Layer 2 of a small transformer language model trained on English Wikipedia (8 layers, counted from 0, width 128).
A neuron's activation on a vector x is squared ReLU(weights . x), where the dot is the dot product.
The model reads these tokens: "-" " J" "e" "ff" "re" "y" " B" "uc" "k" "ner" " F" "ord" " as" " M" "r" "." " S" "k" "inn" "er"

The vector x that enters this layer's MLP at each token. A number n stands for (n - 500) times 0.015.
0 "-": 474,163,425,556,459,431,522,483,465,517,536,448,486,517,408,423,512,502,543,510,532,540,505,440,474,435,421,434,594,493,489,448,500,480,448,512,475,522,580,452,380,448,512,495,547,601,484,533,546,499,493,491,456,512,550,422,525,576,594,469,489,536,481,512,501,515,496,572,475,528,537,465,448,507,489,512,485,479,555,503,470,497,529,461,442,438,480,553,520,510,499,560,492,497,568,453,610,494,512,543,518,551,580,539,485,505,523,544,500,465,554,584,454,519,457,486,527,435,494,525,537,570,478,449,421,579,515,594
1 " J": 497,187,564,522,377,483,507,538,416,522,580,439,504,486,465,459,564,482,516,511,510,491,501,456,497,465,464,467,477,458,412,446,401,523,473,523,465,572,505,464,467,484,383,458,500,523,477,601,553,522,576,496,599,496,511,456,452,584,510,466,529,603,520,542,437,550,530,482,445,551,421,474,496,543,539,520,477,498,428,495,468,473,488,502,515,550,610,530,537,447,585,505,490,542,444,456,527,530,478,596,571,562,508,495,499,588,537,454,544,467,554,482,481,452,516,484,487,538,604,487,502,462,572,522,474,407,508,603
2 "e": 541,248,525,514,486,504,531,473,452,509,467,474,527,434,516,578,498,508,437,483,464,486,567,531,556,602,497,520,528,388,412,606,409,539,404,573,467,554,478,525,516,467,502,468,453,474,565,597,501,505,498,485,434,447,525,386,518,514,431,541,545,483,540,655,472,502,483,523,466,583,485,479,503,437,467,563,514,510,558,460,451,517,480,486,527,377,626,491,488,425,532,515,507,595,589,479,553,551,435,463,467,572,502,510,546,517,515,519,453,455,597,488,536,507,435,519,531,515,423,537,492,526,477,532,440,506,480,559
3 "ff": 472,247,521,452,402,497,511,466,460,573,539,529,555,507,614,527,557,554,464,551,465,581,482,509,505,501,482,460,492,438,438,526,493,497,565,558,495,498,488,436,474,526,426,514,423,493,479,567,548,474,421,499,519,501,472,510,448,474,521,491,500,543,550,528,583,496,395,512,484,552,547,462,557,437,464,447,474,483,550,516,540,482,589,449,515,345,496,475,443,454,561,520,459,614,583,576,507,441,486,507,619,575,477,478,467,604,506,497,511,437,445,422,480,458,551,562,541,492,491,535,553,470,477,517,496,460,514,572
4 "re": 459,362,541,465,447,454,500,472,477,499,453,575,487,503,508,581,522,541,501,485,528,537,521,507,503,494,473,484,510,408,428,558,418,583,470,481,478,544,587,502,522,479,474,502,483,525,500,633,535,526,470,472,498,473,491,422,485,537,393,544,526,452,556,585,620,459,467,512,514,495,500,491,503,429,544,561,566,520,474,397,521,490,440,452,545,414,701,486,510,435,569,519,465,684,610,483,524,490,442,534,511,519,546,455,500,483,456,466,516,457,540,520,534,465,466,494,562,429,336,574,419,498,458,516,546,495,560,536
5 "y": 494,195,705,510,407,465,509,480,514,493,492,449,541,507,516,544,460,509,520,549,499,557,507,518,499,530,457,564,503,454,448,506,452,583,462,507,434,623,470,449,365,473,477,527,418,511,498,555,541,584,505,482,516,519,488,515,463,451,475,491,495,490,588,605,556,450,507,545,500,534,477,489,483,537,483,458,470,473,521,476,434,455,502,450,512,374,544,522,541,428,439,613,461,491,506,527,448,472,515,508,531,587,454,561,507,554,472,523,474,479,584,547,512,439,454,507,638,518,477,471,446,532,488,509,483,495,475,491
6 " B": 483,37,530,419,432,495,535,522,445,498,523,467,471,460,548,453,498,572,539,483,494,484,518,503,527,521,465,485,493,537,460,533,515,505,452,501,463,498,496,484,455,514,463,522,463,539,495,540,464,496,540,514,484,511,521,467,445,577,522,505,439,548,559,565,487,540,488,529,506,552,409,451,508,432,559,531,487,530,513,511,548,396,583,487,494,491,544,489,520,483,577,429,479,637,503,518,498,490,494,469,464,520,465,450,516,581,530,599,589,479,529,581,499,521,509,445,582,521,542,496,483,469,557,446,540,496,496,567
7 "uc": 503,378,490,531,437,456,445,445,425,596,516,532,576,512,633,427,511,552,460,564,484,511,503,495,566,493,454,549,534,468,470,535,410,492,435,543,562,502,508,540,431,492,399,473,476,538,432,633,448,555,508,492,581,446,547,447,478,555,442,531,560,502,460,582,495,444,401,505,505,443,523,516,500,512,410,487,461,530,484,481,594,540,458,455,507,384,610,474,482,487,531,507,510,572,582,458,538,446,461,532,445,583,492,500,568,625,489,531,449,508,493,489,570,440,572,441,543,496,452,588,457,554,428,423,446,541,501,644
8 "k": 498,202,488,485,499,550,426,566,476,584,465,470,512,508,541,620,632,498,511,520,470,481,435,520,585,536,524,457,510,479,473,601,456,490,467,491,435,617,426,525,366,468,419,506,407,524,437,581,454,452,528,515,528,474,451,470,472,512,530,473,496,472,518,543,524,488,530,503,494,518,537,465,519,502,516,487,450,540,534,515,493,495,477,461,469,347,585,481,513,449,577,524,448,649,527,485,496,530,468,520,508,593,479,504,489,503,500,444,521,388,501,458,483,543,483,519,694,562,590,453,514,548,537,517,426,496,487,588
9 "ner": 483,213,546,465,463,520,513,490,484,488,487,557,521,472,533,501,543,518,472,536,483,580,491,514,445,479,443,468,501,419,421,601,461,476,452,582,435,476,615,501,393,533,405,526,444,527,461,574,508,515,554,554,501,453,532,531,445,430,515,519,500,505,564,540,530,464,508,598,527,521,580,510,487,476,594,494,510,460,420,450,455,568,548,408,509,424,616,469,476,470,568,469,424,539,485,595,518,474,470,444,607,532,481,528,526,545,459,403,503,389,498,516,536,506,462,566,581,523,503,513,493,537,474,495,555,544,471,608
10 " F": 444,74,604,424,434,486,560,499,436,506,532,491,536,480,493,491,494,472,545,520,504,471,514,450,534,516,488,514,484,476,442,534,513,477,506,494,523,443,614,483,483,490,447,488,482,467,482,571,519,532,531,527,547,477,454,480,556,525,602,474,475,517,533,547,529,471,413,507,529,538,489,452,482,447,565,404,502,504,554,478,533,474,570,479,466,520,585,524,519,444,512,475,481,552,520,522,507,530,501,581,476,517,504,477,499,544,520,563,510,301,455,530,464,479,530,478,493,551,539,596,511,465,594,505,500,500,508,679
11 "ord": 493,266,466,463,438,458,439,545,518,574,526,417,598,448,508,520,572,540,462,503,514,527,506,492,426,447,456,498,539,464,518,482,452,564,433,521,489,536,546,417,483,617,542,461,452,520,431,466,573,488,424,495,527,483,561,543,459,448,449,528,504,527,530,548,453,513,539,572,505,494,509,494,555,495,477,356,491,515,588,490,497,512,535,451,503,446,694,478,470,553,540,531,504,615,513,584,515,496,484,478,548,502,522,462,475,634,508,402,473,440,530,418,481,467,508,494,646,476,499,549,565,568,407,475,474,477,479,642
12 " as": 472,191,553,465,466,421,395,478,457,556,486,433,526,538,524,469,531,459,475,438,500,556,485,527,509,470,531,453,475,428,472,528,479,581,468,471,609,524,374,514,535,457,479,501,568,521,514,667,525,539,499,519,538,443,557,418,465,478,547,453,483,531,522,529,522,552,407,568,451,526,453,541,524,495,568,445,499,523,418,447,499,505,508,454,554,502,528,486,477,426,495,475,498,557,519,568,477,577,507,368,543,605,549,543,565,545,542,542,400,414,518,496,522,515,482,486,447,475,522,472,489,533,527,505,542,513,525,497
13 " M": 502,96,474,491,490,481,559,499,516,450,510,393,496,479,630,480,479,553,561,468,491,453,454,466,550,474,558,469,529,491,481,509,479,479,457,522,541,476,528,437,507,513,407,495,526,568,511,519,469,521,551,508,513,449,543,427,405,594,506,464,501,513,530,593,503,560,491,557,493,509,453,461,505,536,551,536,470,504,462,484,548,472,476,463,523,456,568,514,532,481,581,541,538,569,544,471,498,506,549,573,489,562,435,479,488,532,548,546,548,447,500,474,483,487,516,437,517,514,576,434,478,333,522,473,545,420,514,614
14 "r": 553,234,594,549,458,480,544,531,487,513,441,462,519,458,527,525,576,525,509,514,517,514,436,469,557,505,495,492,492,517,474,441,535,550,482,519,496,534,551,480,541,474,437,431,486,522,529,583,548,503,600,482,528,532,502,405,380,539,395,532,563,461,533,568,515,520,446,465,482,517,511,505,471,472,476,486,581,417,569,471,491,489,469,423,499,402,579,491,477,381,582,507,367,649,558,541,428,456,468,553,476,624,469,513,572,515,502,494,527,464,477,532,532,544,492,469,618,507,501,465,428,439,496,531,487,533,488,580
15 ".": 501,88,526,497,433,492,537,510,553,502,505,534,539,539,532,535,508,460,561,498,437,476,461,502,489,496,560,477,509,542,463,418,493,520,478,434,504,522,418,524,504,508,502,499,494,354,507,588,544,444,550,520,508,472,554,460,423,527,478,511,465,483,504,570,559,524,464,598,459,501,527,525,446,561,527,495,461,466,486,514,479,520,537,456,471,403,584,545,503,527,487,533,451,638,532,540,505,432,454,472,569,532,615,516,503,587,494,475,445,534,552,503,553,525,459,510,462,485,475,519,524,475,489,537,514,516,483,469
16 " S": 461,97,567,519,521,480,523,492,432,528,490,491,438,448,497,513,553,458,536,493,510,465,441,470,499,562,561,442,525,544,487,489,464,509,503,484,537,591,539,478,553,506,394,526,479,528,477,617,549,473,498,528,544,479,538,446,503,578,515,545,454,555,501,646,507,537,432,471,447,497,457,440,509,519,533,480,531,540,484,520,529,470,517,484,513,382,575,520,508,427,469,457,484,548,514,504,562,509,523,623,481,498,557,459,472,614,526,551,517,418,533,544,423,453,499,448,525,489,524,459,535,370,514,518,583,524,471,502
17 "k": 505,161,494,489,479,539,435,574,483,583,467,437,497,517,530,630,616,482,514,528,478,463,448,518,590,550,539,443,505,485,468,602,447,477,486,499,445,626,378,526,409,463,431,495,403,528,440,550,480,451,522,513,521,493,429,457,483,505,526,471,509,478,520,517,509,501,531,499,506,517,524,474,516,510,515,487,449,542,526,492,481,486,452,498,469,337,575,488,510,461,578,512,463,646,536,474,477,553,455,523,503,576,491,517,486,528,495,454,546,376,507,460,496,555,491,514,672,559,609,443,518,520,536,512,460,495,489,591
18 "inn": 504,310,512,437,369,504,397,508,393,567,516,427,438,475,599,544,537,512,501,510,482,494,536,542,483,562,522,553,572,487,471,467,435,467,491,484,498,539,481,429,405,475,429,534,501,509,424,548,474,533,464,483,524,486,519,573,487,552,499,561,441,529,584,573,507,483,508,440,515,465,477,547,520,426,554,530,436,498,504,514,451,561,479,486,490,483,559,547,487,462,604,457,401,599,419,480,422,495,511,523,561,580,506,493,443,622,534,501,589,456,452,454,621,523,566,522,453,457,562,465,500,487,503,568,567,504,484,546
19 "er": 487,125,490,512,474,452,487,451,497,491,441,507,471,529,544,600,492,562,490,555,497,534,524,549,483,517,488,509,540,454,424,648,455,568,475,578,433,563,477,499,491,523,503,508,439,537,429,541,489,490,537,574,499,511,544,433,497,481,517,517,508,452,519,525,521,514,455,512,544,519,479,533,467,432,575,402,528,476,524,404,427,522,555,436,543,311,587,496,541,467,518,480,473,536,522,524,469,513,480,506,507,505,464,499,519,631,528,388,499,491,472,524,563,489,461,429,565,535,453,509,488,545,475,516,549,544,482,569

Each question shows the input weights of one neuron of the MLP. A number n stands for (n - 500) times 0.0013.

n910: 323,611,438,484,582,509,550,483,477,648,369,610,547,577,548,598,524,400,535,500,527,411,502,635,412,551,495,515,608,430,651,421,513,602,567,534,493,466,350,548,539,654,588,232,484,563,536,481,476,564,456,462,439,550,312,545,538,357,374,584,412,538,576,574,699,525,452,400,410,260,395,669,448,583,423,542,462,483,420,427,433,666,527,381,577,496,528,398,479,452,427,566,388,515,565,519,476,508,555,408,495,541,500,311,480,542,465,482,464,560,522,345,419,571,378,688,446,508,531,443,495,605,383,581,455,542,500,508
On which token does it fire most? 4 "re"

n524: 425,528,530,577,646,675,307,464,294,521,295,513,406,460,653,504,435,561,447,451,534,380,439,559,627,577,403,468,559,491,545,348,597,703,552,635,503,378,344,464,662,462,646,614,555,410,336,492,482,510,483,557,570,412,454,552,590,496,649,619,409,513,607,506,566,351,537,555,448,439,266,475,539,566,509,477,641,615,453,727,537,600,398,340,490,500,538,418,484,608,437,527,434,492,428,555,601,486,497,568,511,543,528,412,619,344,408,409,462,653,505,434,461,411,447,571,541,636,632,372,448,503,315,547,398,574,373,532
On which token does it fire most, and how strongly? 8 "k", at about 0.1

n990: 502,504,516,463,543,488,587,646,641,407,505,603,623,390,618,338,458,426,513,490,605,324,597,447,443,386,584,599,440,653,419,541,461,438,485,378,512,480,250,434,698,631,532,617,475,536,617,431,401,527,486,373,414,495,577,524,493,480,478,577,414,604,342,362,457,539,629,442,407,392,431,458,347,488,747,570,462,537,544,449,539,466,530,543,450,617,268,410,668,421,540,554,796,542,568,371,527,553,623,503,428,525,447,475,492,500,505,512,642,359,435,552,515,489,628,468,519,449,633,478,468,476,519,463,434,489,679,500
On which token does it fire most, and how strongly? 13 " M", at about 2.4

n1014: 450,622,282,577,590,523,537,508,594,620,548,574,441,339,440,521,531,428,498,565,469,456,588,537,188,356,484,515,542,514,388,566,425,361,449,516,454,629,464,517,548,556,524,544,503,569,502,481,476,471,489,588,587,416,419,610,479,523,444,537,563,460,494,435,355,551,545,521,312,632,471,555,452,539,395,488,525,394,569,456,650,479,578,525,489,565,465,541,245,519,550,422,642,265,616,584,653,626,535,460,450,451,472,436,470,459,614,305,437,602,556,426,421,472,522,598,444,452,492,347,576,661,469,461,385,657,385,426
On which token does it fire most? 11 "ord"

n994: 578,556,424,417,414,451,401,541,490,434,547,554,414,473,456,388,445,619,519,569,585,500,601,449,477,397,535,404,361,596,583,545,416,473,533,379,490,428,586,483,469,555,514,449,569,566,325,452,473,583,383,437,642,803,495,602,357,587,380,517,476,429,565,514,318,607,539,476,503,451,551,422,621,642,483,521,611,405,614,553,579,366,550,403,504,470,442,527,537,390,459,348,604,423,520,511,585,715,549,478,513,451,391,666,453,406,495,595,555,578,500,525,609,416,592,537,506,485,448,670,458,520,539,430,506,579,461,482
On which token does it fire most? 6 " B"

n572: 513,578,523,516,490,600,608,471,445,528,429,431,516,677,638,591,508,441,404,416,538,518,321,453,476,449,522,466,349,500,588,373,370,487,462,278,722,506,485,447,601,506,591,593,373,467,441,520,373,454,466,447,424,579,602,551,450,417,525,593,411,618,610,454,598,599,614,491,447,353,550,459,398,555,601,481,426,564,497,483,402,427,429,420,439,544,690,482,377,436,330,484,386,586,409,398,465,569,373,415,621,539,522,464,569,535,426,518,532,517,350,288,632,495,505,648,474,534,494,441,392,643,426,271,422,735,534,559
On which token does it fire most? 18 "inn"

n409: 609,559,452,515,544,567,578,420,464,521,430,620,614,422,599,299,570,453,433,535,576,370,438,395,455,564,527,440,510,562,439,425,613,547,468,351,606,495,385,505,664,489,618,654,461,592,606,474,458,533,535,485,512,518,495,696,470,497,477,576,502,633,275,520,481,631,434,575,434,633,445,457,507,555,585,604,626,481,567,424,485,351,458,372,644,644,447,481,556,357,379,537,481,525,421,469,535,597,576,500,513,566,625,460,340,472,625,359,426,388,372,404,316,415,650,495,573,581,495,464,412,486,514,416,560,588,433,435
Its two highest activations, in order, are on tokens 16 " S", 12 " as"

n503: 421,508,525,434,670,632,467,631,428,552,391,670,486,529,486,409,414,517,390,520,511,348,486,531,514,613,526,573,475,518,496,518,599,630,514,443,551,513,424,598,547,623,627,520,529,363,553,538,405,500,523,561,392,504,520,509,506,375,515,692,394,482,487,422,556,500,474,576,463,485,512,546,561,544,548,565,340,474,515,540,361,474,375,334,492,486,511,449,454,612,365,463,403,520,643,483,552,433,435,463,292,511,502,471,605,500,567,585,345,470,594,449,524,425,457,657,534,583,665,404,369,505,466,582,328,603,496,514
Its three highest activations, in order, are on tokens 2 "e", 15 ".", 8 "k"

n56: 731,633,409,304,451,537,494,497,430,649,407,527,494,434,719,504,375,459,451,571,523,294,452,471,464,604,492,632,398,477,549,493,539,598,645,282,637,371,245,528,560,638,455,638,566,620,561,576,488,395,382,475,381,489,247,742,453,423,303,474,585,488,386,376,624,472,475,696,530,297,492,467,344,436,768,496,473,363,585,541,567,521,557,572,560,603,375,606,634,464,533,375,352,491,515,548,480,525,419,236,318,405,479,473,497,534,454,517,581,550,442,452,557,457,575,547,640,571,687,411,511,456,467,581,413,633,470,491
On which token does it fire most, and how strongly? 18 "inn", at about 0.57

n692: 428,496,475,552,510,579,542,469,619,553,498,625,559,463,381,549,515,591,418,502,474,518,580,505,397,462,474,672,356,422,432,448,417,488,412,558,507,554,547,546,603,641,385,576,530,488,469,572,351,590,413,334,681,469,608,700,469,434,599,480,578,495,589,373,540,653,479,521,500,396,548,502,449,420,579,566,392,609,565,465,585,423,492,365,496,435,461,488,495,335,603,475,601,504,575,663,580,447,507,444,392,519,347,361,407,475,568,544,597,424,165,518,546,604,670,399,528,594,483,457,368,459,460,652,494,578,437,530
Its three highest activations, in order, are on tokens 3 "ff", 9 "ner", 7 "uc"

n620: 507,531,344,547,438,506,379,556,437,447,515,524,412,567,468,486,493,438,530,483,515,367,649,458,542,562,603,571,555,435,566,497,369,413,564,584,384,443,445,408,526,426,447,423,538,676,384,481,411,708,313,371,420,623,462,455,495,457,374,396,473,528,256,435,430,436,447,509,670,469,511,615,572,461,491,524,597,522,690,529,551,570,560,557,647,515,540,698,467,616,548,308,512,447,656,464,476,495,421,492,386,528,393,627,409,337,458,476,449,607,555,572,595,626,622,422,522,503,393,574,488,567,457,558,512,567,460,477
On which token does it fire most? 7 "uc"

n788: 546,532,573,444,494,359,619,551,600,381,416,550,526,513,418,484,504,444,396,363,588,425,438,471,554,463,444,578,491,599,496,545,453,588,467,500,480,546,391,592,485,543,446,408,515,548,558,517,503,577,418,627,383,562,396,431,365,305,388,617,358,427,467,511,466,540,556,396,558,439,688,549,418,435,495,522,512,564,507,480,519,629,367,621,410,532,471,493,512,533,528,380,717,479,477,547,637,579,520,551,553,528,521,508,273,436,496,473,551,461,477,491,542,386,534,740,511,535,510,441,441,619,543,431,486,485,578,507
On which token does it fire most? 4 "re"

n228: 460,604,625,482,580,695,573,525,571,384,498,604,495,500,549,380,622,447,603,601,543,384,410,490,574,543,444,436,502,619,555,528,464,420,378,363,519,302,285,419,563,669,493,638,394,403,628,451,443,354,457,471,393,426,513,735,495,344,568,624,505,507,593,483,554,418,492,533,367,498,556,532,576,380,648,515,562,502,417,432,405,528,511,408,518,727,469,301,422,296,392,565,463,522,407,537,533,479,479,493,448,552,590,419,423,451,558,419,575,415,330,424,419,472,580,547,453,632,605,431,384,594,533,423,541,541,544,507
On which token does it fire most? 9 "ner"

n189: 554,537,301,620,589,534,430,544,566,502,490,598,584,580,372,514,494,352,560,595,534,424,504,545,483,353,551,598,583,432,492,553,660,631,525,517,520,486,427,582,446,466,503,455,613,514,504,338,429,530,548,491,445,490,473,471,605,511,618,508,518,479,321,483,471,484,434,422,477,437,386,494,440,454,586,495,605,573,528,492,485,453,556,587,625,503,345,486,700,626,376,485,543,375,496,554,506,566,526,606,434,513,457,443,494,476,553,419,534,580,457,539,593,626,463,436,463,475,435,405,612,626,494,565,498,537,405,466
On which token does it fire most? 19 "er"

n398: 431,549,558,434,665,458,331,558,470,409,489,487,429,505,678,469,524,536,596,524,572,438,480,516,685,576,463,494,401,441,414,398,486,713,490,564,562,450,516,348,518,640,446,612,428,550,586,551,489,446,658,719,674,476,335,615,611,343,595,484,597,366,611,497,379,540,509,480,548,476,374,436,582,330,520,503,500,465,452,500,586,377,590,500,411,696,487,451,238,382,488,326,360,512,398,281,563,626,468,590,468,438,572,368,497,436,522,568,370,728,525,355,468,414,453,420,406,629,686,428,393,532,371,441,497,534,485,546
On which token does it fire most? 1 " J"

n480: 510,597,484,467,489,465,445,443,434,500,397,633,531,529,642,450,572,585,483,398,578,457,481,379,608,718,492,464,600,462,338,495,558,517,508,473,408,524,364,500,538,601,670,513,389,543,390,503,465,450,637,710,568,526,375,577,510,441,461,450,593,466,493,525,363,606,534,469,437,626,401,466,660,590,472,508,500,515,488,578,393,557,472,397,536,569,483,416,428,524,426,550,443,500,553,412,509,579,508,468,547,473,540,455,560,351,506,327,472,489,441,380,481,513,462,545,444,610,467,415,500,530,433,480,591,483,540,462
On which token does it fire most? 8 "k"

n258: 478,524,383,401,485,666,520,464,498,595,440,590,545,568,565,602,524,436,482,447,615,430,374,527,443,573,533,495,349,518,491,497,488,507,492,493,504,526,437,595,686,641,510,412,465,555,498,507,457,511,412,473,516,470,597,760,548,554,343,661,375,565,497,386,532,556,622,373,690,459,562,556,410,483,527,605,567,511,600,491,477,448,517,358,543,429,536,466,647,443,397,588,321,510,514,385,512,515,476,493,440,520,457,567,544,435,453,465,453,463,425,352,647,433,398,571,538,681,582,450,434,681,378,466,544,525,451,394
On which token does it fire most? 8 "k"

n885: 440,538,383,664,664,503,500,527,419,464,448,719,561,375,449,294,505,654,476,437,627,379,608,409,653,453,411,624,492,506,525,562,665,558,428,492,408,653,492,567,517,408,556,641,413,469,533,492,463,403,324,324,427,500,345,466,335,496,454,580,555,576,395,404,468,471,540,286,508,505,451,495,666,606,383,513,568,482,737,493,428,461,488,375,452,517,355,471,420,506,551,571,476,427,745,456,478,583,467,440,753,550,461,510,557,321,402,237,478,446,479,589,280,553,607,440,548,489,536,550,440,444,513,582,497,509,533,468
On which token does it fire most? 14 "r"

n509: 448,542,490,362,690,621,576,438,439,598,459,529,643,492,461,504,601,486,545,617,397,453,588,415,528,448,401,449,396,640,335,661,336,455,503,399,510,446,302,415,644,503,705,690,422,405,427,285,496,575,517,577,544,435,480,596,592,518,491,624,562,570,527,371,590,474,582,506,467,322,439,450,338,551,613,628,373,599,464,439,546,539,572,362,457,533,428,442,622,231,419,560,558,484,481,445,479,582,429,478,421,567,650,542,430,500,524,324,612,426,310,440,383,433,635,554,554,654,401,535,287,478,566,505,465,544,438,496
On which token does it fire most? 17 "k"

n670: 354,526,570,553,519,588,464,486,493,467,394,470,467,538,639,520,374,400,345,585,545,566,513,529,482,433,544,483,442,393,569,379,700,613,509,505,414,539,450,469,566,465,500,546,566,561,539,556,414,573,507,518,651,551,468,500,607,362,490,416,536,547,432,350,568,488,552,356,577,551,516,573,525,446,443,418,542,488,568,519,475,515,532,552,515,549,419,558,657,486,410,545,618,478,724,322,484,577,595,342,598,488,640,453,355,569,588,597,298,655,459,432,474,426,285,547,485,542,361,492,338,608,336,495,509,527,593,438
On which token does it fire most, and how strongly? 12 " as", at about 0.66

n777: 558,530,586,418,516,520,604,511,490,572,423,725,438,545,579,427,430,544,426,628,542,407,529,519,621,520,409,495,409,578,597,536,620,566,485,435,355,481,437,451,744,630,641,517,446,355,559,442,493,481,612,497,591,548,482,609,521,503,421,536,437,387,535,401,678,446,480,561,488,619,459,417,463,511,520,520,575,308,463,476,353,411,505,584,405,474,432,483,365,629,443,468,369,475,627,555,429,442,441,619,454,395,572,540,597,408,364,469,378,494,540,389,484,428,498,605,497,461,465,469,377,531,580,724,426,591,415,543
Its two highest activations, in order, are on tokens 15 ".", 14 "r"

n796: 556,561,509,586,542,524,457,567,523,596,480,554,464,641,402,532,612,390,629,581,603,448,390,475,440,453,487,577,401,510,480,487,493,507,584,393,688,408,335,531,527,473,574,500,450,460,498,387,487,594,594,502,334,421,475,391,407,408,369,566,392,439,345,497,489,579,566,303,481,432,544,437,529,600,592,511,535,723,614,491,528,486,515,594,554,536,511,582,417,531,578,559,509,573,472,485,426,390,533,357,493,468,526,663,276,462,409,519,557,448,395,598,484,642,603,502,512,420,539,415,538,411,533,449,566,508,496,458
On which token does it fire most? 17 "k"

n832: 540,631,524,472,543,571,569,493,402,453,523,485,563,517,604,440,494,532,418,510,594,357,464,447,544,486,422,535,482,546,454,516,496,473,500,442,563,398,432,534,530,593,511,539,337,553,542,399,503,481,576,414,464,594,438,673,596,466,542,467,418,553,509,500,444,525,421,545,548,545,404,436,579,538,516,521,468,599,534,463,563,455,577,270,426,699,491,379,462,337,320,468,547,482,582,423,500,523,425,504,488,432,437,407,490,445,523,500,558,510,357,569,420,533,448,515,500,637,524,551,419,461,507,408,444,576,487,435
On which token does it fire most? 10 " F"

n142: 498,561,543,571,455,505,530,590,514,496,563,475,485,490,451,398,474,574,520,415,561,526,519,556,504,500,537,535,403,464,559,446,418,462,453,425,440,449,518,369,435,534,543,484,452,533,397,231,434,614,470,565,573,632,502,691,354,377,387,546,431,431,563,553,470,625,511,490,404,595,428,460,577,543,459,495,418,476,555,598,543,506,507,282,422,506,445,568,626,329,507,595,562,457,472,425,522,448,535,459,526,414,386,599,396,436,514,555,400,538,618,606,549,437,464,535,467,603,523,623,496,493,467,511,548,480,513,448
On which token does it fire most, and how strongly? 5 "y", at about 2.1

n629: 456,569,584,570,478,513,503,610,565,653,366,553,372,291,551,610,442,622,592,464,372,440,454,503,459,434,532,605,584,560,495,549,441,483,616,473,519,558,479,541,435,597,559,358,753,532,311,599,362,574,503,654,552,489,671,531,500,526,527,433,434,551,406,363,620,288,569,547,653,417,382,321,343,490,454,463,469,453,557,475,456,392,736,462,477,470,478,456,575,411,361,506,604,432,540,534,663,425,586,540,316,553,459,417,301,355,506,354,465,774,578,387,440,494,506,614,504,428,329,390,272,638,631,539,362,578,419,377
Its two highest activations, in order, are on tokens 5 "y", 19 "er"

n841: 674,555,620,557,517,518,646,506,292,626,389,492,411,628,687,486,363,435,384,657,472,540,326,404,503,537,473,427,484,637,644,548,432,503,491,519,579,459,527,390,701,583,606,533,601,408,561,496,429,341,510,584,576,483,568,493,537,462,564,626,497,482,474,596,554,251,450,500,492,428,358,415,631,572,567,560,447,449,495,658,519,395,483,471,393,548,545,431,322,497,278,402,425,574,435,466,570,461,569,455,585,474,489,579,631,474,388,503,460,510,559,414,492,354,497,569,441,431,447,263,462,491,483,421,447,520,563,496
On which token does it fire most? 16 " S"

n1016: 498,577,397,603,532,520,435,432,381,524,434,538,571,423,430,334,557,495,578,453,636,362,654,338,576,582,419,671,510,489,440,573,650,644,512,513,431,616,475,601,425,506,548,473,532,584,436,426,477,474,399,416,427,514,468,419,376,513,318,642,721,385,397,639,398,450,552,353,520,542,535,366,585,502,497,635,638,543,533,441,507,530,553,467,437,549,450,404,530,615,541,636,498,393,468,397,543,466,674,354,598,579,546,496,468,447,443,311,438,422,498,422,538,523,466,589,599,498,522,415,432,392,491,613,570,541,516,566
On which token does it fire most, and how strongly? 2 "e", at about 0.82

n686: 556,538,425,503,588,531,536,508,553,460,491,659,407,486,446,513,429,594,433,469,607,409,586,505,500,473,569,488,510,413,484,388,588,536,488,536,573,343,433,437,759,623,591,560,306,574,479,578,507,571,344,347,531,548,408,520,553,410,469,519,540,585,538,509,534,580,685,477,448,514,370,599,458,600,617,520,385,587,402,512,407,558,694,380,546,433,573,600,631,359,522,500,466,387,515,442,562,718,514,370,549,497,452,382,605,524,417,355,520,654,335,535,571,540,298,518,463,562,538,429,395,542,509,594,370,449,500,416
On which token does it fire most? 19 "er"

n437: 307,478,546,541,452,537,362,569,613,402,550,616,281,597,453,476,419,553,674,442,605,509,468,390,490,513,645,416,574,486,535,460,603,631,467,531,630,343,561,526,494,483,483,325,420,597,370,564,520,577,459,389,526,570,481,715,500,448,540,405,411,448,571,541,361,562,547,550,649,559,516,544,467,434,636,571,488,534,355,469,301,508,556,581,655,534,508,563,573,445,550,455,322,507,604,559,417,604,486,420,435,463,408,511,535,287,440,352,525,598,507,426,476,569,480,571,438,497,481,535,417,580,477,493,347,530,546,371
Its three highest activations, in order, are on tokens 9 "ner", 4 "re", 12 " as"

n724: 653,510,394,474,651,421,578,636,514,358,536,531,503,545,533,255,332,405,745,619,470,483,378,373,591,486,602,392,421,722,359,352,391,603,431,464,633,365,389,511,529,527,563,511,558,421,487,552,561,539,630,363,448,417,525,496,595,582,606,419,412,372,509,534,475,594,572,531,529,592,382,474,532,565,573,619,388,514,508,672,503,336,691,529,449,565,451,414,517,490,389,379,517,445,387,346,717,476,538,618,389,263,588,503,523,458,567,457,428,545,606,544,340,574,511,500,257,442,716,482,688,447,691,395,385,494,561,470
Its two highest activations, in order, are on tokens 0 "-", 13 " M"

n444: 747,535,438,622,471,652,431,450,442,541,592,547,378,601,383,469,561,484,335,456,524,429,672,445,435,397,314,538,490,497,462,413,302,443,594,518,583,534,463,377,613,488,496,445,619,620,505,274,435,483,468,376,571,555,448,542,543,503,516,398,659,548,461,396,368,691,492,509,549,643,416,460,469,546,609,461,635,407,350,449,399,430,500,492,678,562,357,557,469,461,483,385,500,436,480,448,483,643,498,612,423,553,471,445,644,479,525,524,623,500,547,374,556,414,562,527,433,556,570,407,512,523,462,502,464,603,540,508
On which token does it fire most, and how strongly? 1 " J", at about 3.1

n246: 275,486,310,548,470,733,589,486,376,595,357,605,580,406,648,450,545,439,415,611,670,378,481,536,511,370,397,453,412,691,553,476,621,607,462,549,409,576,410,435,553,598,670,574,492,438,617,500,479,578,381,542,485,507,329,615,488,404,555,633,550,709,388,261,585,386,588,519,601,569,446,580,527,510,415,562,597,394,703,477,495,487,545,474,539,452,443,495,489,407,517,532,418,519,547,492,549,653,532,358,511,578,503,462,320,401,492,521,455,380,526,433,442,419,472,552,533,511,517,337,388,563,444,577,500,480,539,539
On which token does it fire most, and how strongly? 3 "ff", at about 1.4

n416: 557,518,449,508,437,628,505,443,607,344,431,608,466,558,465,550,527,412,401,435,438,488,360,576,305,411,379,487,576,457,629,559,465,639,466,656,342,503,511,468,398,443,589,487,555,654,596,492,548,490,430,527,587,616,456,447,495,551,626,513,525,564,343,370,644,288,676,414,424,556,405,619,447,660,344,512,554,532,416,552,455,542,539,563,656,539,460,651,364,554,474,552,579,408,674,494,490,551,529,552,535,567,503,493,650,424,475,473,448,534,601,513,369,351,513,522,471,510,414,406,532,565,306,597,424,602,505,538
Its two highest activations, in order, are on tokens 0 "-", 5 "y"